Layer 3 of a small transformer language model trained on English Wikipedia (10 layers, counted from 0, width 128).
A neuron's activation on a vector x is GELU(gate . x) times (in . x), where the dot is the dot product.
The model reads these tokens: "j" "o" "in" "ing " "f" "ell" "ow " "W" "in" "st" "on" "-" "S" "al" "em " "al" "um" "n " "Y" "an" "ce"

The vector x that enters this layer's MLP at each token. A number n stands for (n - 500) times 0.0076.
0 "j": 534,274,626,681,449,255,333,451,592,481,488,507,375,556,585,678,491,298,408,375,428,523,579,523,472,472,204,458,571,656,623,686,697,410,216,480,523,420,710,439,538,480,749,642,528,432,631,571,460,349,395,636,507,250,655,465,620,581,637,360,578,455,619,788,388,683,554,650,516,649,401,365,511,526,415,422,443,470,369,490,580,711,495,536,600,322,497,604,454,562,548,609,449,610,692,666,411,612,400,526,633,466,437,313,318,446,581,442,579,400,549,478,391,679,445,619,460,441,919,403,257,543,578,266,270,588,680,614
1 "o": 497,275,543,609,593,578,367,351,612,489,331,540,412,625,447,578,316,455,511,265,482,504,461,376,443,459,314,488,625,510,489,499,610,214,162,606,582,468,615,312,474,622,650,621,637,483,480,588,513,317,388,363,524,434,572,373,573,407,679,413,512,299,512,585,366,658,599,578,491,926,362,424,548,580,437,282,509,412,497,378,455,691,367,375,560,201,389,696,598,567,637,414,315,569,567,680,385,699,499,612,415,545,496,470,365,450,508,573,705,314,688,633,551,632,497,492,538,325,696,559,294,693,607,275,277,614,704,414
2 "in": 716,418,498,569,427,394,254,358,606,553,550,577,603,858,534,559,401,451,406,223,736,515,525,412,484,480,316,476,569,607,492,512,665,635,156,587,495,510,575,383,393,477,394,727,506,599,595,557,532,235,376,549,616,438,586,342,455,493,601,482,567,453,719,529,429,698,599,673,458,553,480,427,585,494,568,348,377,499,515,417,435,650,515,422,490,226,544,674,472,392,705,539,411,463,569,743,497,452,528,613,453,600,414,440,325,408,583,767,496,300,705,726,423,668,511,538,459,458,590,696,400,681,314,374,268,757,587,456
3 "ing ": 390,354,589,726,512,403,81,396,483,466,352,358,269,666,473,595,372,351,404,378,479,460,518,490,386,444,423,433,627,520,443,626,593,606,349,354,418,411,588,405,430,505,391,594,541,412,528,509,506,430,327,560,577,549,548,345,623,381,458,443,566,417,532,475,381,540,575,710,577,766,497,495,474,458,462,412,461,550,372,558,703,661,541,456,513,235,406,655,330,535,539,469,362,798,618,443,378,552,424,643,473,522,500,443,417,342,495,359,493,317,637,658,541,599,424,598,349,465,636,603,529,522,343,523,295,609,616,520
4 "f": 587,367,623,694,584,565,297,352,667,406,449,667,648,708,454,633,322,272,521,299,586,658,573,734,514,455,318,423,636,424,409,726,621,420,385,397,543,458,715,425,534,507,609,613,619,511,718,382,510,329,335,463,516,439,633,488,724,422,563,347,656,510,502,635,344,574,657,674,527,603,359,509,441,492,348,535,584,570,375,318,633,739,408,213,636,361,448,612,392,548,514,485,473,621,614,553,564,416,532,499,440,540,514,509,504,466,571,554,494,252,682,681,585,695,502,692,448,624,641,572,538,556,480,392,667,593,677,495
5 "ell": 696,157,537,628,636,534,329,519,558,478,330,566,378,714,480,493,352,544,425,370,453,444,544,346,490,513,358,493,616,551,604,564,644,437,347,412,553,430,539,300,541,366,483,731,601,493,607,577,413,291,510,466,616,550,570,561,566,422,451,446,704,550,545,642,393,528,585,637,468,509,384,579,539,322,381,614,473,510,480,448,657,497,419,368,531,386,377,614,436,414,587,606,378,537,706,510,575,791,645,602,288,519,397,352,359,646,394,412,446,363,641,928,471,731,508,678,588,363,484,461,494,445,359,275,467,771,615,465
6 "ow ": 528,345,503,773,508,384,132,520,588,451,375,489,359,622,541,495,416,336,530,479,552,587,385,441,434,468,441,355,754,548,512,545,701,550,439,406,433,386,434,601,414,484,424,642,476,525,597,596,397,477,281,532,573,518,542,357,501,369,447,434,599,535,643,633,353,593,448,521,612,625,493,481,594,276,402,626,458,478,457,492,591,603,553,510,560,354,405,633,420,449,592,480,437,816,642,429,499,421,456,646,377,511,439,443,457,467,502,216,613,194,622,716,608,634,431,580,418,509,592,530,441,565,352,429,498,616,626,453
7 "W": 483,303,461,670,578,627,216,556,570,446,376,497,588,624,653,577,354,282,716,488,517,648,566,658,473,329,228,593,671,441,591,665,537,256,405,497,517,529,658,479,463,483,495,640,626,552,726,459,370,388,410,521,602,414,589,450,531,335,503,511,534,619,602,550,364,474,689,646,549,427,327,474,413,320,363,503,381,540,512,567,378,629,600,266,647,636,179,468,423,564,491,475,307,612,644,640,290,573,472,566,503,468,579,533,460,370,627,456,522,328,552,644,435,668,483,680,458,536,579,331,410,844,572,458,485,737,613,443
8 "in": 667,386,460,653,350,357,358,514,566,521,551,545,685,835,538,577,361,511,542,346,597,602,539,417,466,464,336,453,555,484,558,453,797,588,380,475,659,454,634,457,428,435,297,796,569,550,720,625,385,282,366,380,558,578,584,446,418,291,574,343,443,473,644,620,270,676,533,764,478,325,468,439,458,452,573,398,312,499,492,388,451,660,561,424,482,492,437,553,471,385,580,591,539,637,625,743,445,452,518,551,324,587,387,376,348,348,516,739,552,286,761,776,422,521,517,522,457,470,605,646,463,643,402,376,393,755,610,431
9 "st": 654,281,430,700,479,384,390,379,505,417,479,373,562,623,551,657,391,495,302,393,584,580,518,504,558,382,533,664,757,458,427,606,671,533,308,254,535,408,755,461,533,386,349,733,570,431,713,646,547,420,379,632,476,494,580,456,575,305,427,470,495,426,660,589,338,658,643,666,418,433,430,351,368,448,306,498,257,522,524,281,628,677,479,393,667,470,506,385,397,692,563,601,473,697,595,655,611,469,632,554,542,546,492,233,446,428,486,464,507,334,608,628,476,644,485,669,325,432,581,652,349,661,572,251,459,726,652,693
10 "on": 611,304,293,726,588,525,404,287,515,543,339,395,517,663,547,456,415,379,323,483,440,633,515,335,553,446,594,536,759,451,534,485,624,492,327,477,574,334,736,496,495,515,617,765,650,632,433,622,488,327,480,435,694,478,615,483,528,499,437,399,390,478,704,516,335,697,629,714,521,721,513,212,550,402,434,685,433,473,586,317,429,715,447,442,493,407,446,650,603,654,695,506,417,640,551,906,372,670,537,477,397,675,453,296,356,384,493,448,704,356,520,699,445,560,320,627,518,565,637,457,458,530,616,340,289,586,615,354
11 "-": 552,336,603,663,621,445,157,443,591,517,397,392,529,608,581,602,526,171,410,496,668,483,595,435,582,474,522,523,762,600,444,447,666,439,324,436,502,310,659,504,480,580,429,556,518,586,625,504,484,512,374,602,632,472,538,463,483,354,568,529,472,598,702,477,471,525,559,570,624,614,338,227,314,602,465,404,316,543,500,169,548,719,554,421,567,486,446,624,312,591,589,537,380,719,519,718,465,621,543,597,373,449,329,399,424,410,410,459,454,272,573,578,533,535,287,700,528,637,442,394,521,518,565,292,321,686,497,488
12 "S": 549,323,556,644,513,671,227,475,561,421,533,521,498,604,560,612,384,449,567,510,705,652,648,485,549,450,333,635,547,573,717,531,612,233,300,411,423,707,633,509,511,458,571,606,545,617,731,393,473,199,389,473,506,372,592,467,465,392,602,569,517,578,549,503,442,548,556,612,439,490,184,412,383,238,486,455,477,568,536,482,761,745,529,379,632,485,466,449,384,664,546,600,326,609,622,717,474,575,624,523,422,604,496,475,438,275,554,441,359,292,590,592,402,643,429,727,409,514,454,465,325,636,666,440,575,771,545,318
13 "al": 669,333,513,723,555,554,450,386,450,258,616,440,538,678,588,653,576,419,568,329,666,548,552,480,468,465,306,469,501,586,701,531,693,374,250,511,519,521,668,407,482,386,750,797,589,699,738,386,503,315,293,569,543,553,504,479,561,411,612,561,593,516,527,635,252,678,589,642,498,507,555,290,459,281,464,358,417,547,547,364,726,698,449,402,632,612,455,645,499,379,603,586,446,626,443,726,500,518,503,516,514,381,329,464,360,320,568,518,510,336,706,733,556,592,512,682,433,390,539,515,414,687,471,337,521,658,649,334
14 "em ": 576,479,497,777,595,371,88,361,617,396,477,470,483,704,724,550,429,299,563,351,585,618,498,491,485,483,495,450,550,559,601,540,442,425,352,384,372,413,576,348,520,476,488,588,501,567,542,599,452,508,334,491,582,560,548,475,556,510,474,411,518,395,504,503,337,630,437,538,548,670,584,536,485,441,641,518,304,588,572,410,636,500,742,440,658,384,395,644,373,418,619,514,441,833,427,633,425,398,456,566,437,566,471,518,389,425,536,298,479,322,611,461,648,543,428,554,263,415,630,598,452,630,440,454,290,686,659,484
15 "al": 533,267,507,717,545,593,443,448,493,250,305,449,532,724,570,571,441,508,527,305,615,569,521,575,411,555,378,444,571,553,722,446,659,434,314,436,489,507,542,485,457,439,681,743,463,653,643,394,511,396,280,558,566,486,526,474,531,526,624,620,606,551,509,616,271,640,505,704,509,609,591,294,405,231,482,410,386,586,550,308,693,690,422,369,656,574,472,690,543,440,664,626,317,597,478,752,497,545,554,563,530,406,413,445,352,370,516,526,634,295,728,743,546,706,399,688,562,445,543,495,382,682,541,400,521,672,660,376
16 "um": 566,324,538,897,591,477,460,495,442,591,340,640,405,637,573,564,489,520,402,386,429,506,530,360,592,538,457,461,639,448,646,519,750,279,338,391,549,425,408,469,490,397,672,763,502,724,492,393,512,346,223,347,567,376,625,436,553,581,565,392,666,472,660,630,357,775,334,606,460,518,510,457,470,464,403,747,442,615,492,396,633,630,527,371,520,399,496,705,467,413,655,777,314,580,578,595,606,497,646,528,386,649,446,484,510,361,447,564,638,316,736,675,512,515,401,576,374,460,688,486,472,777,460,405,472,565,640,377
17 "n ": 557,407,428,684,559,488,26,384,518,502,302,559,393,710,556,552,361,368,486,483,414,633,527,385,485,419,442,411,636,568,555,582,578,419,226,335,529,379,567,467,523,395,473,570,480,409,638,626,447,612,309,432,616,568,596,360,584,527,503,532,541,492,626,585,389,630,449,655,460,662,506,510,544,495,436,524,364,584,551,448,608,593,599,438,587,339,376,701,387,508,615,549,498,713,565,576,453,453,591,578,370,557,523,495,446,427,530,392,474,286,600,550,545,706,383,576,417,606,696,606,412,603,474,325,476,544,671,412
18 "Y": 411,284,666,625,518,425,331,420,439,392,359,609,554,615,635,638,430,318,571,399,441,634,538,371,566,474,363,600,622,579,649,553,573,444,433,483,503,465,554,623,434,398,649,636,532,334,652,476,448,170,374,371,631,331,598,393,570,489,641,685,415,554,644,600,567,762,321,637,602,569,426,670,491,363,354,533,411,445,580,634,566,684,693,237,696,552,366,518,378,488,540,508,275,564,715,559,274,602,466,334,398,555,544,439,555,309,475,416,503,301,703,605,431,498,486,610,369,539,574,342,364,587,771,369,448,689,651,403
19 "an": 565,410,360,751,610,523,331,235,565,453,603,582,666,599,425,714,649,411,438,285,583,542,520,411,277,421,432,436,660,649,623,442,757,387,398,534,580,545,668,339,557,375,452,628,609,531,594,601,366,241,345,426,584,374,604,555,643,470,615,552,465,527,463,551,300,642,630,534,423,522,438,332,545,491,439,422,303,515,382,425,580,508,480,485,588,557,520,769,530,369,544,603,242,633,452,646,432,527,515,588,361,557,408,347,374,443,485,597,636,202,668,554,331,591,529,645,375,342,581,509,385,563,557,433,395,715,648,227
20 "ce": 447,402,506,791,519,568,337,396,516,546,345,599,613,647,395,536,384,437,325,321,606,471,492,530,575,517,584,481,829,599,579,505,717,447,357,349,507,477,693,432,585,544,734,669,375,379,613,613,427,366,445,395,528,492,421,403,640,474,615,640,448,539,729,480,212,551,630,568,554,651,391,490,285,383,279,522,419,584,496,472,489,606,523,303,522,312,493,692,418,536,503,598,363,703,453,695,544,635,349,680,482,604,558,411,591,319,789,451,373,366,664,593,335,557,333,675,370,448,615,640,462,755,452,300,239,599,659,542

Each question shows the input weights of one neuron of the MLP. A number n stands for (n - 500) times 0.0011.

n110 gate: 487,595,577,433,487,549,549,721,387,383,507,588,491,460,554,428,528,412,602,616,616,366,547,341,587,600,357,454,571,475,554,457,666,599,525,604,537,592,444,507,555,453,602,321,481,545,557,454,681,584,434,636,391,690,656,568,427,409,640,704,586,472,447,464,405,475,483,346,628,269,741,552,745,592,516,673,399,616,750,445,503,415,457,594,471,425,286,559,439,538,538,656,638,531,645,541,623,584,590,526,560,387,634,487,382,398,494,614,493,381,457,579,592,638,619,603,667,573,593,396,453,560,745,214,664,377,627,362
n110 in: 532,478,344,610,437,382,504,315,395,426,354,507,426,312,438,493,515,472,445,421,489,571,417,698,395,630,675,603,677,381,462,378,532,601,346,218,569,238,429,338,479,515,292,397,496,357,708,308,468,657,259,583,640,551,500,626,522,592,370,657,638,376,629,444,515,477,441,679,468,657,475,347,291,450,489,373,464,433,620,585,464,633,398,447,364,507,588,375,608,454,387,486,550,545,457,500,683,825,416,293,332,381,631,433,701,577,583,413,574,633,410,468,681,523,182,404,568,362,432,330,483,383,518,493,470,400,448,367
On which token does it fire most, and how strongly? 15 "al", at about 1.2

n174 gate: 473,535,641,458,620,703,511,490,613,537,309,535,471,630,418,592,479,313,640,582,451,517,376,410,407,321,535,561,615,458,378,612,621,517,398,549,438,381,598,629,417,521,644,500,287,471,652,531,603,438,415,322,524,538,261,520,243,383,335,578,513,556,361,443,395,507,619,466,459,524,316,839,328,578,520,380,405,340,604,540,428,371,370,513,569,528,417,429,292,665,329,322,473,465,459,489,578,316,625,470,493,619,245,396,547,693,448,525,356,652,445,524,503,432,440,511,679,397,435,292,484,358,666,538,295,518,500,457
n174 in: 430,587,496,711,647,594,604,554,444,559,325,600,298,496,480,609,423,700,637,708,695,570,476,462,418,407,707,684,381,483,289,812,608,439,583,257,426,405,431,525,657,600,659,518,541,397,496,443,644,511,521,468,622,525,446,473,175,524,387,430,419,645,685,393,540,481,471,469,500,632,455,483,319,573,493,465,636,510,431,372,376,547,496,663,653,551,468,357,435,504,456,334,546,664,518,540,544,503,456,291,627,425,180,376,522,526,298,368,410,665,538,549,471,636,294,756,474,305,496,345,467,521,593,543,493,562,464,507
On which token does it fire most, and how strongly? 11 "-", at about 2.5

n277 gate: 627,524,566,467,465,643,341,403,520,567,666,590,509,595,447,466,578,455,644,526,540,658,453,587,698,471,632,413,624,491,547,376,426,680,448,194,503,366,674,483,665,490,550,467,465,517,553,277,344,576,552,500,347,269,233,551,618,404,536,432,390,519,581,414,684,705,363,578,623,441,574,429,553,656,554,388,542,510,577,446,415,379,575,597,491,433,517,442,478,559,466,411,467,696,334,741,294,542,519,568,355,490,606,256,510,647,372,387,503,450,376,293,479,442,500,462,620,454,523,567,398,477,494,723,365,463,409,490
n277 in: 545,751,413,465,386,565,111,444,559,760,479,426,335,593,493,525,504,433,599,572,358,469,631,611,618,671,575,425,690,451,630,277,534,777,390,266,441,304,446,395,533,493,543,479,550,374,503,265,450,490,534,500,555,420,401,517,573,486,628,599,523,388,538,322,560,489,486,469,708,573,415,442,385,459,625,493,599,369,611,446,531,345,650,493,600,514,444,347,453,547,496,400,431,571,332,561,549,750,370,548,511,430,663,321,449,412,576,302,542,463,321,466,404,511,281,607,706,497,452,554,666,577,722,535,386,493,443,537
On which token does it fire most, and how strongly? 11 "-", at about 5.8

n218 gate: 549,404,597,588,452,464,570,517,434,682,538,605,509,453,510,466,562,676,691,689,466,369,541,533,530,280,442,480,497,319,606,328,536,355,461,476,553,440,670,649,461,658,486,446,435,274,557,610,481,719,553,400,447,386,573,468,470,608,413,543,471,614,441,607,527,627,650,612,539,466,806,552,368,391,516,567,615,396,562,435,440,650,284,324,353,548,517,480,310,479,347,786,602,483,586,569,757,610,385,382,535,523,557,533,643,532,614,576,599,421,747,484,370,327,500,645,573,627,626,363,613,524,600,557,466,432,596,542
n218 in: 558,436,648,387,583,630,531,440,497,516,317,390,534,536,560,507,473,468,483,451,443,539,612,715,516,570,635,384,390,568,475,461,384,478,497,387,588,559,326,297,630,430,692,573,764,657,388,657,576,450,441,457,597,645,607,379,464,343,448,422,516,325,578,462,497,375,610,367,497,556,304,468,540,562,506,477,710,784,401,510,418,353,621,458,566,500,510,542,576,669,541,539,403,514,571,327,359,439,491,636,414,503,582,526,548,472,594,299,322,809,436,539,403,459,594,563,534,375,278,788,361,467,503,483,426,638,419,402
Which token does this neuron like most? 20 "ce"

n237 gate: 431,347,497,666,453,338,445,344,625,582,464,557,406,368,523,271,576,670,728,479,514,277,563,374,325,267,389,602,553,507,413,369,452,282,289,370,274,569,527,564,591,391,550,574,608,355,402,503,297,461,389,528,493,385,547,460,309,565,517,342,410,430,410,554,422,419,429,596,689,525,524,531,671,531,469,382,490,439,344,449,549,329,496,568,306,439,444,466,524,690,362,455,769,461,252,594,563,649,554,596,559,480,395,497,609,430,579,609,618,696,552,548,668,478,550,303,839,469,555,520,457,426,544,472,489,507,582,702
n237 in: 178,446,735,561,496,549,520,558,605,566,445,500,394,248,522,578,343,467,631,278,353,452,604,485,538,482,477,433,604,348,525,335,415,332,440,821,757,448,147,281,657,530,577,273,449,457,451,360,397,428,560,492,706,546,377,569,436,167,523,526,561,522,519,610,600,404,704,403,422,390,415,426,504,433,706,477,522,496,312,386,489,446,455,470,583,322,443,485,442,722,689,406,530,391,605,469,601,622,769,589,528,511,473,463,449,456,687,355,419,676,447,548,483,539,774,556,492,303,477,253,358,496,529,366,547,465,632,617
Its two highest activations, in order, are on tokens 1 "o", 0 "j"

n56 gate: 701,625,439,500,425,577,489,490,520,352,399,188,516,513,545,649,479,368,638,416,666,530,564,477,558,654,580,619,576,459,425,450,550,415,805,339,547,493,503,565,477,534,486,768,375,250,367,345,664,660,597,483,406,497,539,373,625,523,740,517,632,580,644,651,452,393,231,467,460,527,629,421,666,513,503,517,430,500,352,437,433,510,442,599,539,611,510,693,467,489,627,632,647,469,523,339,503,513,448,503,610,634,622,573,391,618,551,549,421,339,507,520,472,143,445,665,479,321,473,474,674,445,546,712,570,490,486,585
n56 in: 452,479,725,601,410,615,402,251,500,715,504,503,574,428,708,694,525,453,275,651,496,524,732,560,424,480,521,497,332,484,490,404,513,357,529,378,294,531,564,654,503,184,761,430,460,539,448,424,603,351,336,661,541,348,342,437,524,534,459,524,510,484,350,400,535,594,567,466,497,586,591,476,754,360,577,462,263,480,416,349,387,514,478,510,315,609,483,564,560,428,586,411,507,592,517,422,513,349,450,412,326,447,541,604,579,321,464,468,331,701,430,307,360,411,468,434,385,510,507,581,442,438,487,768,613,383,638,374
On which three tokens does it fire most, strongest first? 5 "ell", 8 "in", 9 "st"

n172 gate: 374,750,423,316,468,680,500,496,609,699,691,648,548,493,493,220,541,589,299,652,426,532,521,543,555,493,541,546,678,452,657,727,568,689,705,566,729,370,518,256,634,386,485,448,426,303,452,645,546,419,507,460,334,562,476,254,547,504,471,658,486,434,475,380,385,515,478,572,489,694,450,475,528,536,408,471,382,762,731,418,435,507,642,343,797,463,236,514,405,504,292,456,460,530,637,429,438,638,598,411,362,500,379,543,367,326,465,209,407,402,367,507,577,492,608,423,679,340,493,425,432,599,606,529,586,399,418,493
n172 in: 681,698,424,448,480,292,467,697,514,352,514,814,564,576,757,412,561,651,222,411,588,652,752,365,469,450,571,483,647,497,275,572,554,430,438,528,373,377,503,395,510,424,482,423,480,640,424,497,510,420,469,596,299,528,540,400,438,466,541,452,421,303,503,430,556,325,507,398,330,656,466,277,549,595,477,645,551,584,692,359,614,570,526,429,573,334,465,642,307,323,460,559,657,404,568,468,493,527,702,466,573,567,493,497,284,266,582,439,542,515,537,564,302,361,570,416,525,593,558,534,639,500,570,521,450,539,284,480
Which token does this neuron like most? 17 "n "

n224 gate: 437,711,553,504,424,611,713,416,160,423,729,150,553,635,457,477,465,529,343,594,446,459,450,705,590,558,330,588,576,391,453,511,408,699,460,504,657,433,511,435,525,439,415,412,617,496,704,519,416,591,373,609,325,428,482,536,568,408,541,370,547,582,504,500,527,421,466,526,415,519,555,279,599,493,602,598,382,336,639,467,710,285,484,419,756,411,114,463,384,543,508,597,411,577,593,554,754,592,468,448,678,449,624,639,531,528,350,305,350,350,439,518,743,449,638,536,414,399,478,713,345,595,361,393,759,357,465,663
n224 in: 475,533,412,574,532,475,588,307,471,543,418,518,751,413,472,560,617,613,500,554,448,578,400,564,493,373,604,678,589,486,326,298,308,479,677,372,511,594,807,651,518,544,786,441,405,644,445,736,542,504,395,772,457,598,712,486,341,603,460,665,583,396,457,532,566,623,533,572,439,467,397,664,332,550,521,627,439,504,638,401,609,626,276,443,723,630,771,586,280,508,402,641,604,571,565,526,631,412,507,493,500,461,646,479,606,670,569,451,541,374,340,525,399,530,363,732,504,525,320,415,374,606,641,404,298,507,504,777
Which token does this neuron like most? 9 "st"

n296 gate: 634,574,522,557,549,289,464,385,416,439,798,545,591,387,599,365,510,469,426,394,442,661,613,494,462,521,603,426,471,394,431,488,303,406,563,417,437,625,466,433,333,437,513,513,409,529,415,556,546,471,572,387,531,418,569,518,466,660,519,559,770,581,416,491,510,672,561,416,460,563,601,429,616,593,509,396,556,613,537,724,582,391,422,445,416,374,525,448,261,632,251,444,428,597,575,536,327,399,491,472,292,394,557,466,585,337,563,389,532,551,345,580,590,510,551,550,198,268,378,528,353,525,479,494,380,574,445,527
n296 in: 420,453,370,651,610,478,380,762,503,548,530,253,597,341,419,563,628,579,593,461,470,516,774,535,523,384,510,475,586,342,369,526,525,584,466,405,494,732,656,606,557,444,460,365,538,673,526,539,465,392,452,607,677,673,612,406,516,338,481,468,537,407,343,434,589,414,262,567,414,657,363,736,319,336,588,468,462,475,380,503,409,391,349,557,528,393,618,513,484,551,568,328,455,437,622,480,583,570,484,411,507,685,438,611,503,555,352,503,796,412,545,471,506,625,507,414,548,581,461,510,588,425,472,424,380,357,687,519
Which token does this neuron like most? 3 "ing "

n197 gate: 652,593,413,466,571,523,278,483,627,493,389,408,528,497,580,476,590,618,394,493,596,536,583,552,584,669,462,559,388,588,461,470,467,548,649,432,687,390,625,432,319,510,469,503,432,657,429,597,471,500,500,617,308,413,430,438,453,687,513,725,388,829,503,588,483,641,312,338,563,456,435,572,614,632,415,597,553,467,405,837,881,613,514,569,526,613,193,497,542,546,469,446,599,404,338,524,468,353,506,470,458,558,587,281,413,578,484,521,599,417,399,520,581,406,531,571,444,477,590,480,374,463,367,408,710,534,376,406
n197 in: 316,513,532,459,729,391,510,445,610,549,510,535,538,412,530,267,513,651,465,371,436,491,599,383,626,485,435,432,343,644,609,472,488,500,386,605,336,513,367,519,427,465,590,436,515,645,671,487,592,471,415,588,512,348,624,506,459,371,453,463,566,464,656,558,484,407,600,718,540,519,568,355,414,435,475,481,528,374,420,395,563,529,551,633,503,406,503,608,497,477,329,447,338,338,478,204,425,337,518,512,367,579,693,485,800,641,443,317,555,452,585,444,570,693,597,326,510,620,581,454,556,392,702,602,516,371,357,415
Its two highest activations, in order, are on tokens 8 "in", 9 "st"

n256 gate: 565,497,487,450,497,487,549,419,523,390,374,654,460,405,465,598,538,548,470,500,382,568,597,723,208,436,578,345,483,404,576,539,413,506,542,587,375,471,364,517,612,550,439,517,644,497,773,714,606,517,543,493,516,503,573,471,658,510,417,405,427,267,493,529,618,744,513,477,432,576,519,257,288,647,458,639,490,471,326,519,401,453,596,613,319,669,427,701,468,334,335,467,461,418,389,486,478,564,652,341,458,497,444,552,614,447,663,634,263,650,315,565,561,534,429,257,756,599,533,500,593,503,635,473,497,592,582,554
n256 in: 486,563,479,354,587,408,464,521,568,299,433,643,718,404,372,592,358,456,433,616,518,372,415,574,541,490,546,439,577,201,507,589,480,742,409,556,476,422,402,647,447,514,521,552,537,482,503,455,523,361,514,589,439,503,631,520,692,564,555,493,533,565,245,677,353,580,486,520,619,541,628,480,610,486,540,527,537,477,440,406,377,770,433,588,573,648,531,517,258,342,242,253,446,687,483,354,565,453,467,449,384,407,300,570,536,697,510,657,542,481,474,520,678,479,314,295,622,758,473,604,532,545,530,479,305,789,426,616
On which token does it fire most, and how strongly? 16 "um", at about 0.17

n43 gate: 593,549,621,665,462,312,237,589,518,582,618,417,430,485,468,571,591,450,485,617,583,378,451,450,497,444,392,473,580,641,543,443,574,552,500,442,419,425,432,439,410,500,580,469,503,472,543,473,254,622,392,422,422,624,540,506,482,476,407,476,503,399,452,562,432,541,239,527,512,521,621,603,531,551,790,521,426,377,535,432,626,555,637,668,682,472,354,485,378,690,387,509,694,599,563,488,342,391,570,598,478,483,382,497,409,715,626,400,497,647,523,657,740,503,602,487,446,406,560,644,432,430,506,393,475,407,562,497
n43 in: 469,544,433,690,503,608,512,600,357,553,491,345,293,526,409,515,518,506,565,451,532,322,377,520,428,316,716,410,576,503,497,434,494,503,433,529,342,489,424,345,397,523,482,462,492,425,346,618,514,683,612,549,583,558,583,408,581,441,454,381,486,629,500,464,597,658,509,477,551,584,523,678,614,349,629,385,486,564,615,404,526,691,755,480,442,414,506,356,458,509,521,391,483,610,554,682,489,463,503,469,300,503,526,444,485,641,505,437,500,459,314,367,665,584,453,439,428,627,471,539,568,639,416,445,458,438,562,661
Its two highest activations, in order, are on tokens 14 "em ", 6 "ow "

n139 gate: 418,415,657,702,545,597,542,381,476,605,377,562,480,714,494,494,440,407,350,454,522,449,416,497,515,554,522,536,297,454,571,491,530,524,393,668,610,448,606,453,494,509,582,566,488,302,454,341,515,686,537,525,612,518,477,639,451,470,558,524,670,626,388,542,653,464,331,409,551,330,551,488,485,436,551,429,591,485,530,593,469,516,427,365,323,635,407,476,311,728,465,368,521,579,454,516,582,365,680,524,406,215,349,503,426,552,529,771,585,683,540,334,455,443,447,640,436,583,412,524,362,373,512,450,374,604,611,405
n139 in: 289,398,497,426,571,378,493,486,686,620,476,463,556,410,497,469,459,373,755,430,374,457,472,637,697,548,507,474,575,413,730,470,353,391,549,453,620,609,461,520,481,342,548,358,461,358,631,357,636,362,464,623,487,523,490,558,793,461,497,375,351,386,681,458,402,792,548,523,461,473,269,294,535,605,387,433,539,704,539,256,537,313,536,536,468,380,292,438,494,371,594,487,474,562,530,307,468,471,369,569,661,697,600,536,479,521,519,344,745,471,557,500,475,386,592,351,493,427,560,461,534,497,413,409,562,445,332,539
Its two highest activations, in order, are on tokens 4 "f", 18 "Y"

n29 gate: 652,630,336,573,494,452,390,657,503,366,507,679,552,376,462,450,395,678,330,393,310,632,522,455,434,408,624,333,590,564,613,455,333,484,490,474,396,523,583,483,500,536,587,321,389,391,609,451,532,596,500,568,561,575,484,633,366,401,516,387,609,432,494,522,550,572,493,477,403,671,404,330,296,287,694,614,484,583,525,414,539,417,440,519,513,607,358,548,509,497,452,559,416,426,283,720,528,475,638,567,486,513,369,235,568,583,658,663,216,557,240,725,482,425,497,455,544,461,549,561,635,368,563,536,665,614,399,513
n29 in: 686,482,203,465,551,517,577,699,646,418,482,571,367,347,737,389,558,524,454,306,261,685,513,486,353,416,536,688,217,464,386,514,565,607,688,324,434,562,722,447,436,370,511,372,608,413,286,420,503,609,386,576,683,479,533,678,608,432,497,679,483,464,714,476,461,540,653,466,342,640,551,425,490,538,527,524,315,470,429,327,361,429,410,469,487,471,402,558,540,376,268,573,307,633,493,547,467,371,513,466,298,530,545,480,620,559,510,536,372,436,444,449,400,601,276,511,642,402,483,463,386,360,520,578,500,743,550,662
On which three tokens does it fire most, strongest first? 5 "ell", 10 "on", 9 "st"

n180 gate: 541,416,472,563,749,652,406,626,503,490,316,594,535,391,421,387,678,373,504,510,479,547,653,413,345,404,532,507,510,314,675,568,540,563,576,406,411,592,385,573,334,718,535,441,447,436,307,459,510,670,459,596,374,421,526,643,548,433,414,676,425,608,578,577,224,424,335,341,503,738,399,513,464,507,553,593,757,664,543,493,503,314,600,490,513,159,306,490,493,532,593,284,415,408,486,468,676,503,483,530,598,576,417,574,543,318,608,628,486,593,603,328,341,422,360,555,457,579,493,285,481,611,730,493,426,549,528,570
n180 in: 419,717,486,639,434,476,691,448,432,563,387,448,637,725,618,475,525,593,416,459,566,577,458,336,507,533,454,520,420,497,421,571,369,487,580,566,380,520,655,399,632,248,595,281,550,568,517,507,527,510,639,404,608,452,523,358,261,446,415,422,542,520,581,527,479,601,727,608,672,503,654,594,390,385,636,308,662,517,647,350,247,580,452,520,467,707,617,349,549,529,504,626,439,549,571,436,275,633,546,493,486,421,582,624,353,507,532,436,542,293,448,386,532,763,444,576,661,688,452,704,481,510,414,763,719,669,479,477
Which token does this neuron like most? 7 "W"

n281 gate: 497,568,465,500,321,531,485,447,535,439,443,599,646,562,553,536,612,564,464,451,372,664,450,402,622,770,586,510,511,659,747,189,405,590,404,595,510,379,387,557,443,500,464,666,480,467,532,424,439,388,275,451,541,619,547,651,521,616,632,627,427,556,503,436,550,460,624,445,490,402,554,428,388,686,473,556,596,331,402,660,667,362,406,514,226,357,535,517,470,434,547,413,631,668,328,489,447,666,587,579,782,389,619,605,511,799,345,522,571,244,418,674,638,529,362,478,285,702,331,544,611,588,527,489,418,400,468,534
n281 in: 569,483,283,594,426,526,584,408,245,562,675,476,544,540,373,442,462,448,551,739,626,366,475,396,330,413,343,598,500,394,299,490,467,554,429,278,407,523,536,463,368,480,493,524,555,396,480,576,603,423,493,596,520,463,354,400,361,497,517,530,513,522,437,607,470,577,493,503,585,757,516,692,525,638,510,420,533,341,633,494,762,639,615,751,427,589,544,618,750,678,230,523,447,288,382,421,351,630,593,503,542,580,720,675,545,461,554,441,486,500,407,781,512,517,344,532,521,557,550,649,525,530,455,517,589,459,517,452
Which token does this neuron like most? 4 "f"